Layer 11 of a small transformer language model trained on English Wikipedia (14 layers, counted from 0, width 96).
A neuron's activation on a vector x is quick GELU(weights . x + bias), where the dot is the dot product. Quick GELU of z is z times sigmoid(1.702 z).

Input weights of the MLP neurons that the questions are about. A number n stands for n times 0.0046.
n11 (bias -0.032): 21 -5 5 -31 -23 14 -13 -24 -6 -25 24 0 17 -10 0 19 -23 19 2 -19 -35 -48 -6 -1 13 -2 -35 29 6 -25 16 2 28 -11 32 16 18 28 43 10 -29 35 -35 -1 31 -50 1 -23 49 0 -8 -30 14 31 46 25 1 3 16 -5 12 3 21 12 -34 -33 -3 -19 7 22 6 29 9 -42 15 33 -26 -28 33 2 4 11 6 -23 45 8 33 7 4 5 -47 13 13 -15 -18 10
n115 (bias -0.040): -35 -10 -21 9 -16 11 -11 22 18 37 66 4 -9 36 -21 3 5 -42 -33 -3 -11 19 20 -1 -16 8 6 34 40 66 -21 -25 15 -20 3 -6 -19 1 -1 10 -32 -45 38 36 9 32 -36 -86 -33 -5 -15 -49 -6 23 -24 5 -62 -11 20 -49 -24 0 -32 -23 -3 8 -1 -67 17 15 18 -18 21 40 -2 1 33 3 -8 -2 -12 16 24 6 -14 17 28 -2 47 25 2 22 18 2 -20 5
n116 (bias -0.050): -33 7 13 1 16 -3 -8 18 34 51 -8 -29 14 -21 -7 7 18 50 -18 14 0 -7 -1 -10 -18 -17 -16 -11 36 54 -12 -12 -37 -20 40 29 11 3 -23 -14 19 -16 84 9 -47 -29 -30 18 -20 14 6 -26 4 15 -71 15 -19 -11 6 -10 20 -28 -4 -24 20 13 19 -11 4 30 -29 -44 -15 -8 -30 19 -50 21 34 22 -7 -2 -12 6 -8 -67 -23 -31 20 -4 -17 12 21 -14 16 17
n122 (bias -0.052): 19 -18 -33 -43 -13 15 -21 -8 1 78 -6 -34 -3 -30 16 26 21 -39 -9 -63 22 32 1 2 -2 20 -22 24 27 2 -13 -7 -20 2 31 21 28 -25 24 19 -5 7 -19 1 31 13 4 -55 37 34 -19 63 -40 17 -41 -12 -19 17 13 39 -38 -20 18 -24 -19 -13 16 12 5 -34 6 44 0 11 -17 26 -2 15 -2 11 3 53 -32 -2 -27 -25 -4 -18 -19 -6 -25 30 21 52 -58 29
n138 (bias -0.016): -37 14 1 10 -3 12 -3 8 23 55 42 2 -7 -1 -29 -5 -2 45 26 19 15 -2 17 14 -19 27 4 -32 16 21 -23 -3 18 37 -17 17 -47 -17 -34 -21 10 28 -44 -6 -23 46 9 15 -16 1 -12 -32 42 -26 -4 4 -2 40 53 12 24 2 5 -21 -16 28 6 -39 -26 31 1 21 28 -40 0 2 12 -29 -40 -28 -8 1 12 3 -36 -28 11 0 -8 -42 -24 -81 -13 18 -6 -29
n144 (bias -0.071): -4 -33 -20 2 35 89 -25 44 32 -25 20 36 23 16 28 -4 21 -25 16 -46 26 -1 14 -20 -72 32 19 -41 -16 -7 6 -70 -57 -26 4 4 5 -14 10 -43 18 -25 63 15 -17 16 -6 -22 5 8 10 20 -11 -24 -12 -19 5 -28 2 15 27 -20 -42 -48 -24 3 -4 -19 55 -9 20 43 62 25 38 -27 -47 8 -22 3 -15 6 3 -2 -50 -19 -38 -2 14 43 -25 -20 -6 13 -5 10
n157 (bias -0.020): 25 -47 32 -7 -1 30 -30 -10 15 -19 7 28 -52 32 16 -38 -4 -23 0 10 -11 4 13 38 48 35 -47 4 -6 18 10 41 -11 26 46 31 -20 5 -9 -8 21 1 -1 58 51 20 -14 -18 -2 -41 -40 -16 -14 -8 -3 5 -40 22 12 17 -2 2 -4 -41 5 -7 31 -34 4 -3 1 16 11 -49 -18 -36 -4 17 1 -25 43 0 -15 32 -17 41 -4 19 21 6 -5 -14 3 -12 -24 17
n165 (bias -0.016): -7 4 -14 7 -11 25 18 40 8 13 12 -16 -4 19 14 6 19 1 -23 -55 -22 -10 -32 8 19 -3 -5 5 31 29 -18 -45 49 18 -14 -48 -32 7 -29 -39 3 -42 23 25 27 36 -15 -28 7 -23 32 17 -2 -14 -3 -13 7 -6 -17 0 28 23 -48 -26 -26 -20 -33 -1 -3 -9 -30 -7 46 -21 0 -6 36 -15 -11 7 19 27 -13 -26 17 1 6 45 46 -32 -20 -13 -4 61 -26 31
n178 (bias -0.036): -11 18 10 7 39 28 -6 21 49 36 44 22 -30 -30 -38 5 23 -15 22 5 12 -30 -24 -24 38 44 -27 26 23 42 -7 9 18 -26 -9 -32 -22 5 -16 27 -10 6 31 36 3 -8 -63 9 -2 -3 -10 -41 28 22 -45 17 -25 4 -5 23 37 8 -1 -76 10 35 25 -35 -20 9 42 13 40 23 -49 -13 -38 -57 -35 6 -20 -15 -44 -3 -42 -36 7 -50 13 -12 -21 -27 -13 0 -4 -15
n182 (bias -0.041): -2 18 -30 -10 -21 11 12 2 10 23 33 9 28 11 -46 -19 48 -2 3 16 -43 -2 -33 29 -2 6 -6 -32 -14 27 -10 -2 55 -12 1 -5 -18 22 8 -46 10 -6 20 3 80 7 2 -6 17 14 0 57 -11 -2 -7 -11 15 -16 13 -14 19 -28 -87 -14 -23 -14 11 -2 5 -49 2 -69 -2 -8 24 5 -11 -3 -36 10 5 36 39 -22 6 -2 18 -52 -12 1 30 -67 -19 45 -8 -3
n185 (bias 0.008): 10 -16 21 15 9 9 14 26 15 -11 21 -4 -12 0 13 -20 -7 11 11 5 -50 -20 40 6 19 -27 4 -29 11 -28 3 -6 20 25 41 20 27 5 24 9 -19 18 17 -16 -33 -7 3 32 14 41 -24 27 9 -7 11 -2 13 -8 7 -19 35 -10 -40 -4 -55 -48 12 -6 -1 -1 0 11 3 -20 -6 -26 2 -3 1 9 8 -34 -17 -58 -24 0 -25 -17 -23 -1 -49 -28 12 -13 -26 22
n187 (bias -0.084): -17 -23 -9 29 12 17 -15 12 43 14 -6 -22 -42 -28 -30 42 3 5 21 17 2 88 3 30 31 10 -22 7 -18 15 -13 -15 22 -15 67 -20 -10 -28 -22 5 -32 -13 -49 48 -1 14 -11 -63 -17 25 -5 22 -19 9 -24 18 7 -32 -25 19 -60 -15 -3 -20 -1 -16 -42 -3 5 -24 -46 -10 60 22 8 -31 -11 -44 53 10 -12 22 -35 -26 -41 -14 6 17 33 34 0 7 22 64 -29 -12
n189 (bias -0.022): -10 6 -31 -1 -11 16 5 20 36 -5 -1 12 34 -26 44 39 10 -34 53 -49 -12 -3 -27 -9 30 5 -20 17 7 25 -3 18 23 -7 3 33 -14 7 15 -23 -34 12 11 31 -1 -24 -12 -14 -25 -37 -15 8 -38 50 16 -6 -38 29 -15 -14 28 20 -15 -40 -4 -17 -6 -45 8 -40 -15 10 51 -14 -1 47 -12 17 -29 -24 18 6 -5 0 1 -31 -29 -42 34 18 -22 -14 2 6 20 3
n217 (bias -0.064): -22 -36 -2 3 -31 26 -18 26 13 -6 7 9 -41 40 -21 -20 -4 10 -1 12 -14 53 -19 62 18 24 -23 -12 -27 48 -15 27 24 2 40 28 40 15 -54 -60 2 -16 -36 46 47 -56 9 2 -30 12 31 -16 45 -24 -12 -44 -15 -53 -41 -9 32 -3 -40 -57 31 -21 31 16 6 -16 -7 -34 29 6 17 3 -34 -6 22 25 -29 25 -24 -9 -18 0 26 -12 25 -6 -8 -21 -4 19 -11 -36
n275 (bias -0.009): -23 16 -10 14 12 -11 -10 13 10 -9 -24 -8 25 -10 -11 -22 9 -41 33 25 37 17 -19 -25 15 6 35 3 -9 -14 -13 8 27 -23 2 -26 22 27 28 7 -11 34 14 -41 -1 -29 57 13 -6 -18 -24 -9 -35 42 -1 -29 18 35 -35 -23 1 -2 -1 10 -29 1 23 -29 24 13 18 -14 -19 -5 46 36 -12 15 -13 8 -56 -23 11 -9 13 -13 29 -26 21 39 39 -7 -28 1 5 11
n276 (bias -0.039): 29 -21 -32 -10 -11 55 -1 30 3 3 28 -1 -11 3 1 2 60 5 -3 -86 -39 -26 -18 -38 42 -23 -1 -5 9 -4 -33 -31 -5 16 25 -3 -26 -17 16 9 -36 -1 -21 10 -2 36 20 -18 31 -5 -4 18 7 33 -1 57 -9 -32 28 -4 28 5 -41 23 15 -30 -29 -14 -4 -2 10 -2 -1 8 5 25 -59 19 6 42 -9 18 -11 -6 9 -6 15 -50 -3 -34 -59 -23 13 15 24 44
n293 (bias -0.037): 0 28 -4 28 -36 -29 -25 -5 -17 7 31 20 58 13 -40 -23 4 1 31 34 30 27 -17 -27 -25 -23 17 -29 -17 22 -38 -26 11 2 -20 -18 -17 21 27 -30 8 8 40 -15 5 3 15 6 -25 25 28 -38 -12 16 -6 -1 -56 29 -8 28 27 -20 10 -10 -16 -18 13 -13 -1 -16 12 20 -7 0 7 -1 -10 40 28 30 3 19 -17 10 35 -7 4 -24 31 34 22 48 6 -8 4 10
n317 (bias -0.050): -8 -23 10 -34 14 -7 1 7 4 0 11 1 -1 3 -18 4 16 33 -45 1 12 -41 29 0 -22 10 -42 9 9 -3 -75 -37 -37 -4 14 0 28 56 -29 -38 0 5 -12 25 10 -17 46 6 23 -13 -5 -9 -20 19 -16 51 37 -14 0 -20 63 14 29 26 -7 19 -14 -8 50 54 -2 -23 -61 9 -31 -6 -27 -8 -11 30 48 4 43 -34 -17 -6 -9 16 -9 -15 -13 -22 6 10 19 1
n330 (bias -0.018): 2 -1 -10 -23 -8 -16 1 29 2 -15 29 10 31 11 11 -12 49 -5 45 -13 17 18 22 -17 4 -3 41 26 -29 -18 11 -7 -17 8 -6 12 -54 6 -7 -3 6 -37 -6 -4 -19 14 3 -8 -11 -40 18 -12 -2 31 -14 31 14 -2 -32 4 -9 -49 12 -5 -18 -66 9 -2 14 -5 50 -34 1 28 -32 -28 -15 18 3 -14 -2 -4 26 -47 -16 -7 -15 11 10 -1 -8 13 -13 24 10 36
n338 (bias -0.040): -4 -23 3 10 44 -7 -16 53 12 1 25 -30 14 17 4 6 8 -3 -4 -25 -21 -40 -24 -33 -2 -10 44 2 -44 23 -9 8 1 -5 -13 4 -32 -33 46 -32 -7 -24 -11 17 33 38 1 23 -7 -44 12 -6 -16 46 -4 30 12 14 -35 15 48 15 3 15 -24 -60 56 8 9 -2 -38 20 7 -19 -4 44 6 -1 1 16 24 10 -31 -15 9 -40 6 34 -8 -1 6 15 -17 13 -31 26
n341 (bias -0.065): -1 14 -17 30 -41 43 -16 16 27 -8 -14 50 44 -23 2 46 40 5 4 -57 19 -17 10 51 55 -12 -49 -41 -13 36 -37 2 37 20 -34 5 10 -20 -28 -8 -7 12 35 32 -22 -35 -13 -4 -20 23 -2 -9 -72 -29 0 3 10 4 -15 -11 -9 5 -31 -33 -34 -22 48 -8 46 22 -18 -30 32 16 31 -21 -5 -72 18 10 81 -11 -16 45 -12 -29 -35 24 -5 20 37 14 -16 51 -9 7
n350 (bias -0.074): 0 -35 2 -12 -3 7 -11 35 7 -11 61 -40 38 42 -72 4 21 -15 -3 -48 36 0 -2 -38 -21 24 0 -4 2 29 -42 -50 -36 -21 28 -31 68 7 -6 -63 -12 5 -23 32 39 -58 24 -4 35 -8 -49 -12 -8 34 -19 15 11 37 40 9 -50 -7 -22 -95 13 -9 3 -16 13 8 54 39 11 0 5 -43 8 -10 16 -22 -9 -2 -12 16 16 -27 -20 -1 8 14 42 33 -9 89 -4 -23
n351 (bias -0.024): -6 16 -37 -56 -13 -5 -8 6 8 22 11 9 -1 -1 2 29 -16 -14 -9 -24 36 4 11 -2 2 46 1 33 2 -42 -2 7 25 -13 51 3 -4 -14 -39 -33 3 45 48 22 1 3 -48 0 31 -41 -7 31 -12 -41 -38 1 17 3 35 16 -53 2 11 -18 -8 -55 46 -60 31 25 30 4 9 -6 -14 -23 -17 -34 -21 4 25 0 32 2 -22 13 -8 -17 24 -4 27 -28 -21 9 10 21
n362 (bias -0.026): -22 1 4 22 9 -27 -31 -1 15 -41 5 7 -2 11 3 -3 14 -33 3 25 38 -29 25 1 40 11 15 36 25 -14 -19 -54 33 -5 -3 -33 16 14 -29 8 12 -24 21 -3 16 35 21 -12 -27 16 -10 -13 16 -18 43 12 5 20 15 -5 15 13 -7 21 -25 1 4 -3 2 1 -41 -26 0 32 15 -35 -18 16 -16 8 -3 66 4 16 -6 -26 -17 10 -13 -5 28 6 -66 15 28 -57
n372 (bias -0.002): 45 8 19 -11 -55 -15 -12 94 -22 -13 9 8 47 -10 -31 45 32 1 24 -23 13 -1 22 19 -12 6 -10 3 -23 17 -2 -26 54 -27 -5 17 10 18 -20 -2 4 -10 30 -6 -15 35 46 -27 4 -12 8 -21 -55 18 1 -23 -30 -7 -16 21 27 -21 11 3 16 -5 20 -54 45 -59 29 29 -4 -7 17 -23 -28 1 19 14 13 -10 4 8 17 -40 20 -31 40 30 -24 -32 2 1 9 1

Each question shows a token from some text and the vector x that enters the MLP there. A number n stands for n times 0.086.

" Off": 2 -8 -4 12 14 -21 27 -9 -37 3 12 -17 20 4 12 9 -2 -6 -12 32 15 -2 13 7 -6 -10 10 2 4 6 -23 8 1 -6 -15 19 -3 -24 10 -15 1 2 15 -36 12 -4 8 1 10 8 21 -17 -3 5 14 -18 37 -10 6 -15 9 -4 9 -2 -3 0 6 32 -5 3 -3 -4 -3 -14 19 -9 20 -15 7 -33 7 -9 -9 -8 23 -25 10 -3 -12 -16 5 7 -1 -45 -4 13
The most active neuron and its activation: n338, at about 1.2

"The": 0 -20 -14 -7 -9 -4 75 21 -51 -3 -22 1 -8 -21 -14 16 15 13 0 25 9 2 -3 15 0 2 -5 -1 11 2 2 4 2 -2 12 -7 -12 -18 -8 25 -3 -5 -12 11 -6 5 -1 1 6 -6 2 0 20 2 0 7 -9 -14 -11 6 3 -16 -3 8 -4 22 2 14 -12 -7 9 -2 -6 -5 -5 -9 8 -5 1 9 6 11 -13 -8 16 3 18 -9 -28 -20 -10 9 3 10 6 -3
Which of these neurons fires most? n276

" the": 5 1 -9 -3 0 -10 89 -5 -55 -1 -19 -18 -1 -5 -12 8 -13 8 13 15 8 -4 2 5 -1 6 14 -4 0 2 -17 7 -1 4 12 6 -4 -5 6 17 1 0 0 12 10 6 1 -3 -8 -12 0 5 30 3 -15 -3 -12 -3 -3 0 2 -8 -2 -8 -9 10 18 7 1 -11 -6 0 -15 -20 5 -7 7 -5 9 -2 4 -2 -6 -9 12 6 0 -9 -10 -12 -16 -2 2 0 13 12
Which of these neurons fires most? n185

" developed": 14 16 -3 -9 -11 -7 62 -9 -63 1 -9 3 -5 8 10 -3 -3 -21 29 6 -15 9 -17 18 3 0 11 -14 -2 -12 17 5 -4 13 1 6 -5 -16 -6 -5 20 -8 -6 -6 13 4 7 -2 -7 -4 -1 11 1 -23 -5 -2 11 -5 22 8 -18 -8 -2 -24 2 15 -3 -7 21 -13 -19 -10 -7 -11 5 -16 10 8 13 -16 10 -13 13 1 2 18 5 -6 17 0 9 -6 6 -1 7 -4
Which of these neurons fires most? n182

"es": -5 14 -11 0 3 6 43 -7 -66 0 -14 -2 6 -11 8 1 8 -7 -5 20 0 14 14 -2 -3 9 2 -17 11 15 22 9 16 4 -20 4 -15 1 11 -17 -16 8 -13 -26 -8 -2 -5 -2 -10 3 -4 -4 -2 -18 11 -2 -20 11 4 8 -23 11 -3 26 -5 -6 0 3 9 -18 15 -5 8 4 11 1 19 -17 16 -2 10 -11 -8 12 12 24 3 11 14 -10 0 -19 4 -39 0 9
Which of these neurons fires most? n293

" was": -8 11 -9 -12 -6 31 56 7 -59 15 -7 5 -11 -2 0 1 -3 -14 -2 -4 -11 3 -11 -2 20 -3 -6 6 11 8 -12 3 -12 -3 -31 -12 2 0 14 -10 16 13 -24 10 2 19 7 4 11 -7 -14 6 4 2 17 6 12 -17 13 -6 8 -7 10 -14 13 14 -16 1 2 -12 -12 14 7 -11 0 -29 5 -1 5 -23 10 -6 25 -7 3 14 16 11 -27 -15 -5 12 1 -5 3 0
Which two neurons fire most, strongest first? n165, n276

"erson": 18 11 -5 10 -6 7 30 4 -33 13 -18 18 12 -11 -13 16 -23 -19 13 0 19 19 8 12 0 -20 -11 -8 6 -10 19 -30 -33 -11 -9 -3 -3 -18 -10 -2 15 10 -9 5 -22 6 -12 4 20 0 5 2 -5 8 -14 -12 -8 -11 17 16 -1 10 13 -12 5 -6 0 32 7 -3 -2 3 18 23 -17 -14 11 -2 1 -30 -13 28 7 -22 28 -20 -5 21 -8 3 1 -7 7 -30 20 -6
Which two neurons fire most, strongest first? n144, n122

" R": 10 -1 -1 -6 13 -1 29 -51 -15 11 -5 4 -2 2 -4 -8 -20 -3 17 23 -10 1 -15 -3 16 5 2 6 15 6 -18 16 -2 -11 -15 4 -13 11 3 0 -5 11 -3 13 -4 -13 10 17 11 14 -3 -16 -3 5 11 13 3 -22 -7 4 9 -7 19 -14 5 22 19 1 -9 13 6 -17 -10 25 4 -10 -1 -9 4 -28 -6 -5 19 -4 0 -4 21 -5 4 -14 15 21 -13 -74 -9 -5
Which of these neurons fires most? n178

".": -12 -10 -3 4 -15 29 68 -7 -31 10 -1 15 -13 1 25 0 -13 -9 -5 11 10 -13 -26 5 10 -12 -6 19 -4 6 -4 10 -4 9 -21 -5 24 -11 -3 -2 -7 -5 -26 1 -11 6 -5 0 4 5 -31 -6 10 7 16 -9 -5 4 -8 10 8 -10 2 21 13 17 10 12 -3 -12 15 -2 -3 2 -14 -20 -2 -8 -7 -10 -8 -12 -8 12 -13 9 -8 30 8 17 9 -16 32 -23 -3 -6
Which of these neurons fires most? n157

" in": 0 -13 -12 9 -1 -5 76 12 -64 -15 -19 -13 -2 -2 2 -7 0 -12 3 -4 -3 6 18 -2 -9 -10 -9 -13 9 6 -28 14 -10 15 1 4 3 4 -20 -3 14 12 9 7 3 12 -4 -3 -4 7 -9 9 -14 -12 20 0 5 11 -8 14 5 -1 20 3 -8 23 2 16 -4 -3 -2 -5 3 -17 -1 3 9 -7 5 -23 2 -9 -3 -4 9 5 2 -6 8 0 -1 6 0 -3 -10 6
Which of these neurons fires most? n165

"i": 24 -18 -9 8 1 2 27 -5 -18 -62 -15 -13 4 -13 12 3 -17 -9 22 10 -1 -8 -13 -19 -10 14 -3 -4 3 -2 33 26 1 -6 -24 12 -22 -3 9 -5 -10 4 27 0 21 17 -23 30 2 -7 -18 -2 -11 -10 -1 -4 3 -9 0 1 8 20 20 -8 -8 -5 16 6 -5 -2 -5 23 25 4 15 8 0 14 -4 -15 -14 20 -10 5 21 -3 16 4 4 -4 -9 -1 8 -40 -2 -27
The most active neuron and its activation: n189, at about 2.1

"n": 15 -9 -9 2 3 6 16 9 -36 -34 -15 -14 -13 -27 16 -2 -11 -23 -16 18 -3 4 -3 -22 28 -2 14 2 0 -11 20 -13 -10 -7 -32 7 -13 -8 -16 -1 10 2 -19 9 10 2 20 24 -13 -6 9 -9 -29 4 8 -7 11 0 4 -2 23 0 32 5 11 11 12 7 4 -13 11 15 -1 2 18 16 -10 31 7 -14 6 5 0 -14 14 -6 20 28 18 -23 -2 -9 -9 -37 -12 10
Which of these neurons fires most? n338

"9": 33 -1 -21 -7 -11 16 60 3 -23 -3 -26 2 1 1 10 -3 4 -11 -10 -14 11 16 -5 -18 11 4 3 -3 -14 -1 11 -3 18 -3 4 -6 -24 -26 6 1 -9 4 23 11 -8 15 -22 15 8 -19 -6 -1 -26 -6 -10 3 11 -15 -20 9 -15 5 -11 -4 5 8 5 14 15 11 5 -9 14 23 -19 -1 0 -2 -3 -35 8 -4 16 25 7 25 -3 3 -20 0 15 13 3 -16 1 -8
Which of these neurons fires most? n351

"ific": 4 -5 -27 12 0 -23 18 12 -41 -4 -7 11 19 3 12 -7 -16 -14 34 7 -5 -2 -1 -2 8 -10 10 10 -6 -7 23 15 -4 -11 -17 25 -32 -5 7 -16 -3 -3 10 2 4 12 -19 10 0 -5 25 6 -13 10 20 -23 23 -17 6 -3 18 -28 23 -15 -10 0 21 31 -5 3 10 14 4 -8 -8 -15 -1 19 -6 -14 -19 22 -17 -11 14 5 12 -14 -18 -6 -3 22 4 -15 13 -19
Which of these neurons fires most? n330

"On": -11 2 -15 8 -13 17 55 -8 -56 8 2 -7 -5 -12 -12 2 11 -18 -5 3 11 18 -3 6 -5 -15 -6 2 -9 22 -1 2 -7 20 -2 -5 25 -18 -18 8 -4 -4 17 0 1 20 10 -3 -9 8 -9 -2 3 -4 21 -8 -1 -13 7 1 14 -4 -12 18 -14 29 -1 10 14 -8 4 -1 9 10 0 -3 3 -30 23 -29 -13 2 -1 2 9 1 9 2 -14 -27 9 4 1 -25 6 5
Which two neurons fire most, strongest first? n115, n341

" Hot": 6 -8 -3 -4 -18 -23 43 9 -48 15 -17 11 1 -18 4 18 1 15 5 18 18 0 4 -3 -18 -15 1 0 8 -10 -5 10 -2 16 15 12 20 -12 -21 13 -8 20 -8 1 20 0 -14 6 18 -8 -3 -10 6 4 6 5 0 -18 0 13 10 10 7 18 -1 3 5 8 9 9 13 -16 -32 4 -8 14 -4 -14 -18 -20 -8 -10 -16 -15 8 3 15 0 -25 0 9 -11 15 -45 22 3
Which three neurons fire most, strongest first? n317, n11, n351

"1": 23 -1 -21 0 0 18 58 2 -15 -9 -21 18 -13 -6 14 10 10 -1 0 -12 19 17 -6 -15 5 -3 7 -3 -6 -2 15 -18 8 6 -4 -15 -14 -27 4 5 -12 0 34 5 -22 19 -26 5 0 3 -1 13 -8 -9 1 9 7 -15 -17 3 1 -10 -12 0 2 6 -10 11 15 1 12 -11 2 34 -23 -5 -8 17 17 -35 -8 -4 23 0 -12 19 2 7 -6 -6 11 11 7 -24 -7 -21
Which three neurons fire most, strongest first? n144, n330, n351

"3": -2 -6 -16 20 -6 -15 45 -12 -23 -1 7 8 -6 -24 21 4 29 -2 -3 30 0 29 -15 -26 13 -17 5 -8 12 20 -12 16 13 9 -13 -7 16 -15 1 4 -21 0 2 -19 -20 -7 -27 4 -9 5 4 10 10 -18 -7 -7 14 -7 16 -4 -12 12 -21 7 16 3 -4 12 7 -8 -3 -6 -7 22 1 20 8 -4 9 -31 1 8 -5 -1 -22 13 15 2 -25 10 29 -10 15 -24 -16 -3
Which two neurons fire most, strongest first? n182, n187

"ell": 21 7 -10 -15 -15 -9 21 0 -21 -20 -20 -6 0 -1 15 0 21 2 12 5 -5 16 6 -45 27 -2 11 -32 18 10 19 13 -24 -2 -23 28 -5 -16 0 7 -6 18 3 -11 -14 24 13 1 8 -4 -8 3 -4 -1 2 3 3 -7 11 -5 2 28 10 23 -6 -5 14 21 -14 8 5 5 -13 9 -15 3 -3 -12 4 -10 -30 -3 -15 -10 37 2 -15 17 -17 -6 4 -11 -1 -41 -1 25
The most active neuron and its activation: n276, at about 1.6

"2": -6 -8 -19 17 6 -5 61 -7 -27 2 -3 14 0 -17 12 3 2 -19 -8 27 12 31 -10 -8 -3 -4 -10 -12 7 10 7 10 9 11 -6 0 -10 -33 11 0 -21 16 -5 -16 -11 10 -26 7 -8 5 -2 10 2 -20 9 5 5 2 8 6 4 -8 -3 -18 8 19 -15 23 13 -11 -2 4 5 3 -10 8 11 23 13 -12 -21 6 -16 -25 -18 -4 14 6 -3 0 15 -18 26 0 -15 -12
Which two neurons fire most, strongest first? n187, n138

" short": 3 -1 -18 1 4 -11 51 -1 -68 -9 -30 -3 -1 -2 -12 4 7 -13 1 -4 18 3 9 -11 -1 0 11 -11 3 5 12 31 9 10 9 12 13 -6 -12 8 -3 -13 3 -14 11 4 -7 -7 7 0 5 9 22 2 -3 17 11 9 16 23 4 -5 -4 5 5 8 -2 14 19 5 -28 0 -15 -17 2 -6 -26 20 -3 -7 0 -6 7 2 5 -11 -5 -7 -21 0 11 -26 9 -11 -9 0
Which of these neurons fires most? n182

" also": -2 2 -7 -9 4 16 52 8 -65 12 -1 0 -18 2 -7 14 8 -27 13 5 -13 16 -6 -7 12 2 -5 -7 8 9 -3 -3 -7 8 -21 -18 -7 -5 17 -7 9 5 -12 -1 11 10 8 10 0 14 -16 6 4 3 7 4 9 -6 16 -5 -14 -16 5 -22 16 6 -15 0 2 -16 -9 8 13 -14 16 -27 17 19 8 -34 6 -1 25 -4 6 13 11 -4 -15 1 -5 10 0 -4 4 -23
Which of these neurons fires most? n350

"'s": 4 1 -26 -2 -15 -21 69 0 -67 -15 -13 -20 -14 -6 0 3 -4 6 -11 15 -4 9 5 6 -1 14 4 4 -1 -18 -10 13 -9 8 4 11 -6 -19 -6 -8 15 11 4 2 18 2 11 -4 -9 -4 -9 4 10 2 -5 7 -4 10 1 3 14 1 4 -6 -4 4 -4 -9 17 -14 4 9 3 5 -12 -8 19 5 5 5 -2 17 -6 -4 -5 0 19 -3 -3 -6 -6 1 -9 17 -12 20
The most active neuron and its activation: n122, at about 1.5

" name": -12 10 -9 -15 -20 17 52 0 -59 -17 -6 13 -4 -16 22 19 -16 14 9 6 15 -4 1 -2 2 -8 -11 -9 6 4 26 17 16 -6 -11 -18 1 -14 -14 13 -14 13 1 1 1 7 -7 15 -20 -3 -11 -3 1 -17 -4 6 -17 -24 -5 25 -1 19 11 -2 -4 -9 -11 -12 16 -8 17 10 11 10 18 -22 13 14 10 -10 7 -5 2 6 -7 -2 10 -7 -3 -2 -9 18 14 -12 10 -9
Which two neurons fire most, strongest first? n372, n351

" vs": 3 -5 2 22 19 10 50 1 -38 2 11 0 26 -18 4 20 -9 5 1 13 -2 -22 -43 -8 2 -17 0 12 -3 -2 -30 -17 -7 -8 -19 7 -11 -13 8 14 -9 6 21 4 3 -3 5 16 -10 -15 4 3 2 -22 7 23 -1 -7 -13 -6 -9 -23 6 -15 -3 30 7 6 -19 -6 -3 -11 0 18 -1 -7 7 -5 17 4 13 -6 -21 0 14 -2 13 -9 11 -8 6 20 13 -30 9 8
Which of these neurons fires most? n293

" hot": 5 1 -13 11 -8 -29 53 -6 -62 3 -24 0 3 -15 0 15 -4 -15 0 10 21 3 14 -5 -16 0 -6 5 1 2 2 25 14 2 -3 17 11 -8 0 6 2 22 -3 -24 27 3 0 10 -5 2 -3 -12 2 -6 -10 -13 3 -16 9 12 9 -27 8 19 23 -8 12 -2 6 13 2 -13 -2 -5 3 -2 -8 0 -6 6 -2 -19 -11 6 0 -2 4 -27 10 -10 6 15 11 -27 8 15
The most active neuron and its activation: n372, at about 1.4

"===": -8 -12 -27 9 -3 1 62 -37 -39 7 -30 -4 18 -17 -9 16 9 -4 6 5 -8 -1 15 13 -16 -10 0 0 15 4 -8 15 -9 6 5 -8 0 -34 0 6 0 8 -4 2 10 15 -7 1 18 -11 14 1 -20 -1 16 12 -10 -8 -16 4 8 -6 -5 8 6 17 10 29 1 -8 3 -3 1 -4 -1 10 10 -23 2 -9 -14 19 -5 -1 -4 1 22 11 -25 -10 -5 4 -3 8 18 -6
Which of these neurons fires most? n122

"va": -8 6 -10 -20 -20 14 24 11 -13 15 -6 -6 -27 -1 8 15 3 -8 -9 23 -24 -12 -13 -13 38 -21 -9 0 22 15 29 19 13 -11 -13 0 8 10 14 8 1 14 11 -19 4 -6 -14 8 -4 -11 -37 0 -4 0 1 0 4 -1 1 0 12 16 5 -2 19 1 3 0 -2 -14 -6 -13 -2 -16 -17 -17 26 -20 6 -17 -9 -7 8 0 25 35 -3 7 -15 9 21 1 8 -54 10 11
The most active neuron and its activation: n157, at about 1.5

" off": 1 -8 -9 21 2 -10 57 5 -72 2 -18 -10 1 -3 9 4 0 -18 3 8 15 4 20 -6 -3 -12 -8 -13 -4 7 -19 1 11 8 -1 15 7 -14 5 -4 3 -3 24 -13 9 4 8 15 -6 4 -6 -1 -24 -8 20 -3 1 0 14 -5 5 -12 13 2 -19 17 0 15 11 1 -3 -4 2 -13 5 -7 9 -4 10 -10 5 -12 -10 8 10 -10 6 -19 18 -11 -3 -6 9 -24 6 14
The most active neuron and its activation: n372, at about 2

"ier": 29 -12 -13 -15 1 36 36 -2 -19 7 6 -15 0 2 6 -2 -5 -13 13 4 14 -25 -16 0 -8 16 17 7 0 8 22 23 0 -17 -12 19 -27 -14 27 -3 -4 -5 8 -21 -11 4 -19 12 17 6 -13 -8 -2 8 3 -22 8 -11 1 0 2 -21 8 7 6 -25 8 22 -29 -29 -8 14 8 19 13 1 6 10 -10 -4 -4 13 2 -14 29 -2 -2 11 -5 -7 -2 5 15 -47 7 -2
Which of these neurons fires most? n338

" D": -15 19 -1 1 4 5 23 -30 -25 2 1 -6 -18 -3 10 4 -5 5 20 35 -12 3 -26 -15 5 13 0 3 20 18 -18 17 7 -13 -1 8 -4 -3 -8 -11 0 -6 30 -11 12 -1 -6 23 -5 2 -5 5 -2 17 2 -25 8 -16 2 -9 -4 13 4 -3 -13 34 8 17 -15 1 8 8 8 10 -6 -20 15 -4 10 -16 13 -11 -9 7 5 -16 4 9 0 3 -1 11 -9 -71 7 -21
Which three neurons fire most, strongest first? n178, n116, n293

" d": -8 14 -7 7 11 -10 23 -10 -39 0 -16 4 -20 -2 22 6 -5 -12 18 21 7 -4 -32 -25 -10 6 10 -4 18 12 -41 12 0 -11 -13 4 -21 -5 -9 -9 9 -8 33 -5 29 8 -1 22 -6 -11 -11 14 -1 12 9 -2 -5 -8 3 -2 3 -6 16 3 -9 21 0 8 -19 5 8 11 -11 16 7 -11 17 26 -2 -9 21 13 -10 2 -18 -24 -3 8 23 -18 3 6 -9 -39 12 0
Which two neurons fire most, strongest first? n293, n362